Layer 2 of a small transformer language model trained on English Wikipedia (13 layers, counted from 0, width 128).
A neuron's activation on a vector x is SiLU(gate . x) times (in . x), where the dot is the dot product.

Input weights of the MLP neurons that the questions are about. A number n stands for (n - 128) times 0.0029.
n24 gate: 117, 62, 126, 87, 93, 122, 99, 131, 184, 163, 144, 160, 128, 85, 127, 135, 161, 157, 132, 109, 92, 142, 108, 150, 105, 143, 132, 186, 163, 137, 88, 128, 119, 139, 125, 79, 117, 129, 110, 170, 152, 131, 162, 158, 143, 110, 151, 161, 146, 160, 129, 193, 183, 103, 132, 137, 154, 119, 144, 133, 163, 86, 98, 96, 141, 107, 99, 160, 141, 185, 124, 131, 179, 117, 115, 122, 69, 47, 53, 73, 135, 183, 132, 108, 129, 55, 64, 152, 116, 142, 147, 158, 139, 164, 122, 107, 176, 83, 96, 104, 125, 149, 132, 127, 140, 88, 71, 179, 118, 130, 113, 87, 193, 94, 142, 141, 153, 189, 87, 93, 181, 81, 124, 153, 159, 110, 172, 117
n179 gate: 164, 89, 98, 125, 163, 97, 171, 126, 133, 92, 133, 171, 85, 124, 124, 199, 128, 159, 91, 127, 87, 98, 156, 111, 152, 132, 89, 118, 142, 166, 120, 133, 91, 116, 117, 164, 102, 202, 92, 142, 141, 151, 137, 173, 124, 96, 147, 121, 113, 149, 102, 161, 96, 161, 133, 90, 140, 162, 140, 150, 105, 118, 135, 141, 80, 129, 109, 145, 164, 155, 136, 127, 26, 125, 195, 78, 126, 81, 112, 76, 142, 148, 86, 100, 186, 158, 92, 127, 147, 129, 114, 129, 117, 89, 157, 185, 171, 117, 85, 56, 140, 124, 168, 119, 131, 107, 64, 133, 86, 156, 165, 132, 123, 189, 138, 184, 81, 120, 151, 162, 162, 138, 139, 121, 147, 153, 80, 82
n215 gate: 93, 198, 74, 91, 136, 105, 94, 139, 99, 166, 155, 142, 141, 191, 127, 115, 117, 100, 76, 118, 104, 125, 157, 112, 80, 71, 169, 100, 163, 108, 123, 146, 140, 121, 154, 153, 148, 92, 140, 128, 127, 187, 150, 138, 139, 127, 179, 83, 119, 128, 151, 90, 118, 110, 90, 82, 158, 160, 144, 150, 142, 158, 185, 114, 70, 69, 117, 187, 42, 148, 110, 124, 88, 136, 135, 129, 104, 123, 159, 90, 142, 69, 149, 60, 122, 141, 103, 127, 130, 189, 120, 143, 152, 147, 158, 149, 187, 148, 63, 138, 157, 103, 142, 165, 159, 121, 92, 146, 128, 119, 171, 128, 152, 167, 157, 168, 176, 65, 194, 175, 144, 104, 121, 148, 117, 164, 132, 101
n221 gate: 116, 123, 101, 103, 187, 145, 178, 124, 155, 96, 237, 148, 147, 161, 115, 206, 168, 74, 118, 140, 83, 162, 28, 85, 149, 162, 146, 158, 110, 135, 73, 96, 118, 127, 122, 213, 101, 190, 102, 144, 150, 196, 195, 168, 90, 160, 149, 148, 66, 105, 128, 102, 118, 80, 88, 13, 183, 95, 70, 148, 115, 61, 75, 82, 209, 78, 109, 65, 110, 72, 128, 116, 163, 93, 124, 190, 52, 180, 151, 84, 63, 86, 116, 149, 194, 125, 45, 75, 132, 193, 84, 92, 104, 165, 141, 116, 173, 124, 127, 72, 135, 73, 107, 136, 150, 89, 71, 75, 119, 164, 123, 148, 132, 73, 193, 141, 128, 93, 106, 163, 88, 112, 165, 161, 128, 98, 148, 145
n224 gate: 206, 123, 96, 191, 174, 88, 124, 148, 58, 72, 70, 151, 89, 135, 91, 91, 118, 144, 110, 43, 116, 141, 125, 125, 82, 196, 36, 93, 103, 163, 114, 61, 175, 123, 118, 171, 125, 175, 145, 167, 171, 105, 115, 162, 133, 101, 91, 143, 66, 128, 94, 121, 118, 56, 81, 162, 136, 113, 85, 134, 136, 141, 100, 173, 83, 158, 103, 140, 182, 148, 95, 142, 175, 110, 130, 152, 100, 108, 150, 74, 142, 158, 120, 126, 144, 147, 148, 121, 118, 152, 171, 96, 55, 96, 128, 97, 142, 124, 101, 97, 191, 134, 146, 120, 97, 199, 78, 132, 155, 135, 84, 112, 160, 183, 99, 145, 122, 146, 148, 120, 140, 171, 70, 96, 103, 161, 115, 187
n231 gate: 115, 156, 155, 108, 157, 158, 84, 144, 120, 148, 151, 146, 133, 155, 130, 99, 145, 170, 124, 191, 113, 164, 82, 196, 109, 161, 105, 135, 57, 107, 109, 98, 128, 158, 226, 69, 64, 58, 144, 165, 147, 185, 100, 116, 164, 126, 140, 131, 136, 146, 137, 74, 162, 135, 109, 114, 136, 134, 118, 88, 107, 146, 149, 138, 126, 140, 150, 199, 92, 114, 98, 52, 148, 176, 110, 75, 138, 113, 172, 155, 127, 131, 117, 119, 134, 145, 135, 72, 129, 104, 164, 135, 141, 140, 128, 121, 78, 129, 135, 210, 38, 89, 83, 163, 180, 122, 147, 135, 169, 173, 110, 137, 191, 105, 103, 126, 167, 176, 51, 198, 135, 143, 171, 157, 113, 154, 138, 131
n24 in: 167, 49, 156, 155, 113, 100, 155, 132, 93, 182, 140, 108, 175, 142, 110, 128, 143, 150, 100, 191, 142, 113, 157, 138, 153, 100, 148, 140, 166, 121, 128, 109, 124, 138, 83, 167, 118, 165, 97, 133, 94, 76, 102, 134, 109, 112, 109, 126, 83, 225, 170, 203, 150, 111, 119, 85, 132, 129, 79, 140, 99, 150, 86, 131, 128, 160, 120, 95, 125, 132, 120, 110, 179, 138, 107, 134, 130, 148, 179, 190, 150, 150, 101, 88, 119, 97, 184, 105, 117, 124, 118, 137, 99, 82, 162, 107, 113, 143, 144, 139, 117, 141, 120, 121, 77, 83, 173, 135, 160, 68, 107, 166, 113, 74, 156, 98, 116, 139, 115, 88, 191, 103, 79, 128, 110, 128, 133, 126
n179 in: 31, 101, 177, 83, 148, 101, 122, 137, 154, 154, 149, 116, 146, 114, 126, 131, 126, 165, 134, 117, 89, 178, 115, 174, 177, 185, 114, 104, 143, 110, 148, 40, 98, 159, 122, 107, 134, 95, 52, 165, 144, 185, 154, 62, 156, 144, 172, 154, 79, 122, 109, 133, 146, 94, 136, 178, 161, 122, 115, 149, 142, 103, 157, 156, 187, 141, 135, 121, 155, 150, 75, 142, 186, 104, 103, 172, 143, 177, 158, 133, 145, 142, 191, 147, 90, 117, 141, 160, 113, 60, 82, 137, 166, 110, 120, 141, 132, 133, 187, 122, 62, 92, 111, 107, 201, 141, 131, 145, 96, 118, 141, 110, 93, 108, 118, 118, 107, 187, 134, 137, 114, 95, 115, 179, 94, 86, 128, 90
n215 in: 98, 177, 129, 107, 179, 127, 135, 171, 163, 155, 123, 159, 80, 82, 65, 90, 155, 125, 99, 131, 185, 100, 143, 39, 113, 108, 160, 25, 94, 116, 120, 155, 106, 104, 143, 158, 93, 118, 136, 166, 137, 105, 81, 157, 162, 132, 181, 115, 120, 135, 160, 103, 93, 144, 119, 124, 146, 127, 147, 144, 81, 150, 125, 148, 133, 117, 133, 153, 102, 107, 151, 101, 146, 138, 118, 104, 70, 185, 88, 109, 106, 125, 186, 112, 124, 163, 71, 128, 114, 146, 120, 88, 129, 99, 196, 120, 147, 106, 102, 82, 158, 71, 145, 156, 114, 108, 153, 152, 114, 114, 127, 159, 90, 200, 91, 178, 118, 117, 106, 143, 91, 110, 109, 96, 136, 142, 161, 114
n221 in: 140, 127, 167, 126, 124, 61, 132, 161, 174, 123, 111, 98, 124, 117, 123, 103, 154, 147, 164, 124, 173, 127, 65, 81, 85, 142, 154, 143, 115, 60, 143, 135, 155, 151, 100, 68, 92, 100, 77, 114, 166, 125, 83, 160, 68, 106, 133, 60, 127, 67, 104, 144, 79, 182, 248, 107, 76, 108, 192, 81, 107, 149, 109, 137, 185, 123, 163, 173, 212, 156, 154, 110, 63, 140, 132, 127, 151, 152, 126, 213, 183, 177, 162, 111, 90, 123, 166, 176, 188, 85, 199, 82, 127, 138, 116, 119, 79, 188, 204, 141, 127, 185, 136, 73, 89, 145, 185, 81, 94, 133, 103, 96, 121, 133, 122, 124, 106, 128, 92, 189, 100, 125, 116, 80, 131, 200, 161, 100
n224 in: 100, 181, 160, 143, 56, 99, 109, 218, 108, 114, 165, 122, 133, 135, 128, 63, 93, 105, 142, 202, 99, 155, 88, 135, 121, 133, 92, 139, 143, 152, 178, 106, 140, 142, 124, 125, 141, 121, 221, 138, 143, 176, 156, 105, 130, 173, 179, 155, 137, 136, 103, 168, 163, 93, 175, 101, 128, 189, 110, 147, 177, 66, 151, 142, 141, 148, 107, 121, 115, 139, 132, 150, 173, 118, 107, 143, 146, 128, 105, 137, 131, 96, 231, 167, 125, 104, 153, 167, 177, 74, 135, 158, 97, 118, 159, 118, 109, 135, 102, 122, 99, 159, 146, 131, 152, 157, 132, 150, 130, 94, 138, 134, 123, 92, 77, 144, 118, 126, 65, 93, 114, 116, 60, 162, 144, 115, 165, 89
n231 in: 119, 147, 72, 67, 152, 100, 129, 83, 101, 97, 97, 125, 113, 149, 99, 109, 112, 215, 180, 148, 108, 192, 113, 87, 142, 179, 141, 121, 180, 109, 153, 164, 149, 97, 163, 186, 97, 94, 150, 156, 101, 121, 64, 118, 181, 106, 162, 87, 114, 99, 105, 104, 141, 151, 134, 83, 124, 156, 144, 96, 74, 135, 99, 150, 150, 96, 144, 139, 108, 144, 120, 108, 170, 115, 156, 158, 115, 136, 140, 126, 71, 139, 116, 71, 202, 175, 127, 50, 132, 192, 44, 95, 36, 85, 152, 119, 77, 147, 78, 139, 94, 129, 150, 127, 147, 139, 113, 127, 155, 153, 108, 150, 205, 116, 118, 122, 170, 148, 132, 90, 179, 155, 102, 98, 130, 131, 111, 100

Each question shows a token from some text and the vector x that enters the MLP there. A number n stands for (n - 128) times 0.014.

" in": 114, 135, 158, 140, 140, 102, 152, 193, 121, 130, 173, 86, 153, 168, 142, 92, 116, 121, 85, 108, 195, 128, 116, 127, 133, 122, 158, 127, 116, 171, 121, 193, 101, 126, 98, 111, 134, 140, 115, 163, 134, 172, 149, 98, 153, 132, 92, 166, 160, 105, 116, 162, 99, 143, 115, 149, 129, 138, 83, 80, 122, 172, 90, 113, 168, 134, 158, 133, 131, 142, 62, 158, 116, 131, 116, 107, 109, 147, 110, 137, 143, 111, 93, 127, 136, 139, 101, 170, 106, 130, 168, 95, 146, 151, 139, 117, 126, 115, 66, 150, 120, 118, 95, 112, 139, 129, 171, 124, 123, 119, 160, 141, 171, 139, 61, 125, 107, 168, 142, 70, 95, 155, 123, 115, 130, 168, 107, 159
The three highest activations, in order: n179, n24, n224

"th": 102, 118, 139, 155, 153, 104, 124, 169, 116, 168, 171, 135, 137, 151, 131, 122, 103, 127, 108, 108, 141, 146, 116, 126, 136, 139, 125, 165, 127, 182, 91, 197, 113, 107, 124, 110, 138, 112, 113, 164, 120, 188, 146, 110, 130, 119, 81, 146, 136, 121, 77, 188, 111, 145, 121, 141, 114, 191, 108, 122, 132, 158, 116, 117, 157, 158, 182, 122, 142, 140, 75, 135, 116, 140, 98, 129, 121, 147, 85, 107, 97, 111, 115, 154, 150, 145, 101, 184, 106, 149, 136, 122, 154, 124, 127, 144, 109, 82, 72, 173, 141, 117, 159, 80, 155, 99, 188, 136, 115, 130, 174, 117, 161, 84, 96, 122, 127, 183, 138, 120, 121, 173, 142, 121, 153, 127, 127, 118
Which of these neurons fires most? n215

" di": 97, 133, 115, 168, 112, 100, 127, 167, 55, 156, 172, 87, 136, 150, 109, 108, 103, 109, 106, 120, 161, 156, 105, 79, 112, 127, 142, 122, 113, 162, 87, 195, 95, 115, 96, 97, 129, 109, 122, 201, 131, 171, 137, 91, 134, 144, 65, 153, 155, 136, 88, 183, 109, 164, 105, 141, 123, 141, 107, 72, 130, 170, 107, 113, 158, 123, 155, 152, 110, 125, 69, 162, 111, 133, 109, 145, 126, 137, 108, 149, 115, 133, 73, 138, 159, 145, 138, 152, 108, 134, 127, 114, 119, 140, 131, 138, 101, 133, 80, 128, 175, 120, 100, 93, 125, 103, 128, 147, 107, 112, 152, 108, 139, 128, 83, 98, 86, 162, 121, 129, 95, 130, 116, 106, 139, 134, 115, 139
Which of these neurons fires most? n179

" Du": 108, 149, 131, 151, 144, 100, 163, 166, 108, 116, 147, 99, 146, 153, 131, 108, 102, 102, 102, 99, 154, 133, 128, 96, 143, 117, 154, 105, 132, 153, 104, 187, 122, 100, 102, 69, 174, 125, 123, 213, 124, 169, 156, 91, 152, 121, 62, 156, 151, 129, 120, 171, 115, 159, 125, 124, 119, 137, 107, 95, 146, 173, 106, 109, 127, 115, 122, 139, 139, 120, 88, 147, 110, 127, 130, 120, 76, 152, 97, 112, 125, 76, 145, 136, 141, 147, 136, 121, 152, 135, 110, 111, 140, 114, 124, 121, 110, 138, 74, 135, 161, 114, 124, 89, 117, 111, 173, 150, 140, 100, 134, 95, 173, 90, 64, 136, 60, 172, 127, 126, 119, 151, 105, 108, 161, 132, 111, 136
The two highest activations, in order: n224, n179

" at": 121, 143, 123, 171, 165, 100, 158, 161, 100, 128, 170, 81, 138, 154, 130, 101, 103, 126, 98, 113, 145, 136, 104, 135, 137, 146, 146, 119, 124, 147, 115, 186, 116, 109, 118, 126, 144, 148, 98, 188, 118, 185, 138, 104, 147, 170, 114, 159, 150, 141, 84, 164, 117, 158, 95, 147, 128, 154, 91, 90, 117, 172, 102, 113, 143, 130, 179, 132, 145, 139, 56, 139, 106, 119, 129, 128, 121, 148, 114, 144, 133, 109, 56, 157, 134, 155, 122, 147, 87, 118, 139, 130, 142, 105, 122, 138, 139, 119, 70, 152, 116, 111, 99, 100, 199, 111, 135, 119, 112, 112, 150, 69, 161, 137, 61, 148, 101, 178, 154, 97, 108, 177, 141, 129, 154, 123, 115, 132
Which of these neurons fires most? n179

" he": 115, 138, 150, 162, 133, 110, 142, 164, 102, 128, 173, 124, 121, 152, 141, 129, 124, 106, 98, 112, 149, 101, 123, 87, 127, 128, 118, 126, 124, 143, 86, 200, 95, 115, 114, 116, 148, 137, 133, 179, 118, 186, 130, 76, 119, 132, 78, 116, 124, 94, 89, 181, 112, 146, 149, 137, 124, 180, 124, 102, 115, 176, 102, 118, 189, 127, 170, 119, 142, 142, 60, 179, 122, 134, 130, 131, 106, 137, 95, 106, 139, 97, 96, 128, 174, 164, 153, 152, 107, 125, 156, 119, 155, 97, 125, 160, 116, 122, 69, 134, 139, 102, 116, 93, 152, 117, 130, 140, 101, 79, 123, 82, 163, 94, 102, 133, 80, 172, 113, 123, 137, 171, 116, 109, 146, 138, 121, 133
Which of these neurons fires most? n224

"on": 95, 151, 142, 149, 135, 105, 156, 163, 141, 161, 153, 112, 129, 168, 116, 127, 131, 121, 78, 103, 185, 139, 112, 107, 138, 123, 156, 190, 158, 171, 131, 202, 116, 129, 125, 94, 111, 137, 130, 168, 124, 190, 127, 88, 149, 157, 59, 156, 143, 112, 133, 172, 93, 151, 124, 150, 123, 172, 62, 99, 147, 165, 108, 116, 178, 148, 177, 128, 145, 127, 97, 133, 100, 149, 101, 122, 99, 160, 134, 114, 134, 106, 115, 120, 133, 136, 99, 150, 131, 158, 96, 90, 137, 126, 119, 152, 120, 127, 94, 165, 137, 102, 137, 104, 93, 105, 173, 133, 109, 138, 147, 126, 170, 98, 118, 161, 95, 165, 128, 114, 134, 152, 97, 118, 158, 138, 105, 152
Which of these neurons fires most? n221

"ult": 73, 129, 142, 129, 151, 106, 148, 173, 106, 111, 145, 131, 131, 163, 86, 118, 132, 134, 109, 102, 193, 189, 106, 105, 137, 113, 121, 129, 118, 160, 88, 206, 116, 137, 134, 128, 123, 132, 109, 155, 126, 168, 153, 87, 139, 158, 75, 185, 128, 114, 113, 176, 106, 143, 123, 148, 116, 140, 84, 113, 130, 163, 98, 92, 184, 124, 142, 133, 173, 130, 89, 135, 107, 142, 120, 114, 122, 149, 129, 91, 145, 105, 115, 117, 135, 165, 107, 198, 97, 112, 124, 105, 183, 125, 118, 132, 96, 99, 62, 167, 147, 85, 118, 112, 83, 118, 128, 137, 112, 136, 164, 128, 163, 125, 115, 111, 94, 181, 112, 100, 131, 138, 131, 107, 133, 138, 97, 137
Which of these neurons fires most? n179

" D": 92, 128, 139, 160, 148, 108, 132, 198, 107, 159, 155, 102, 136, 147, 110, 104, 104, 132, 114, 98, 185, 147, 99, 71, 127, 126, 130, 126, 125, 162, 109, 186, 120, 108, 122, 94, 167, 164, 113, 193, 127, 169, 158, 140, 110, 94, 94, 134, 142, 162, 99, 175, 116, 175, 114, 167, 116, 168, 88, 85, 153, 166, 134, 87, 193, 134, 160, 108, 143, 113, 81, 140, 106, 137, 122, 118, 92, 139, 114, 99, 114, 93, 105, 146, 147, 156, 132, 143, 118, 119, 149, 113, 151, 125, 111, 124, 78, 116, 81, 161, 150, 115, 136, 92, 123, 122, 132, 134, 110, 95, 166, 100, 166, 106, 99, 158, 64, 156, 131, 96, 136, 164, 121, 110, 145, 140, 106, 152
The two highest activations, in order: n231, n224

" of": 106, 128, 148, 143, 151, 98, 163, 176, 88, 119, 176, 89, 148, 155, 120, 119, 90, 144, 110, 104, 147, 122, 121, 102, 131, 104, 158, 148, 127, 177, 105, 187, 154, 133, 136, 113, 117, 132, 129, 177, 129, 175, 140, 110, 136, 110, 39, 167, 167, 126, 110, 174, 99, 167, 107, 159, 122, 151, 111, 85, 130, 177, 123, 115, 156, 97, 156, 141, 138, 143, 76, 146, 106, 111, 122, 112, 105, 160, 99, 108, 146, 97, 91, 132, 140, 119, 103, 157, 106, 106, 117, 108, 155, 113, 114, 123, 117, 99, 51, 176, 132, 111, 105, 91, 193, 141, 149, 122, 128, 112, 165, 132, 162, 116, 98, 145, 111, 163, 130, 99, 99, 147, 138, 130, 139, 113, 106, 157
Which of these neurons fires most? n221

"iv": 100, 152, 92, 122, 154, 107, 142, 133, 109, 122, 167, 75, 120, 144, 141, 126, 132, 149, 103, 107, 183, 148, 132, 81, 129, 127, 155, 93, 88, 165, 78, 196, 108, 117, 112, 84, 138, 118, 125, 182, 114, 181, 167, 98, 117, 150, 73, 159, 174, 147, 108, 169, 113, 151, 122, 133, 131, 149, 113, 74, 122, 174, 94, 88, 177, 124, 150, 138, 127, 126, 72, 142, 135, 133, 130, 120, 133, 123, 91, 104, 105, 77, 113, 118, 136, 132, 153, 147, 123, 141, 164, 126, 130, 136, 127, 158, 133, 89, 63, 155, 129, 91, 170, 89, 109, 138, 141, 118, 107, 104, 164, 133, 165, 119, 99, 136, 83, 165, 136, 151, 147, 163, 99, 113, 142, 136, 111, 144
Which of these neurons fires most? n215

"le": 104, 146, 109, 147, 153, 102, 175, 168, 76, 145, 181, 120, 132, 173, 130, 130, 87, 110, 105, 110, 138, 147, 97, 97, 124, 107, 120, 116, 120, 169, 89, 202, 139, 101, 114, 134, 132, 132, 129, 165, 128, 166, 128, 62, 129, 143, 81, 130, 144, 124, 82, 144, 112, 158, 109, 144, 97, 135, 105, 109, 127, 165, 103, 110, 170, 168, 175, 147, 176, 134, 66, 145, 93, 140, 100, 132, 104, 127, 125, 115, 138, 82, 80, 147, 156, 130, 117, 154, 125, 149, 122, 111, 139, 114, 115, 146, 106, 133, 94, 145, 161, 91, 119, 88, 110, 128, 125, 120, 107, 96, 123, 138, 151, 105, 102, 131, 92, 185, 130, 120, 113, 147, 105, 109, 165, 137, 102, 120
Which of these neurons fires most? n24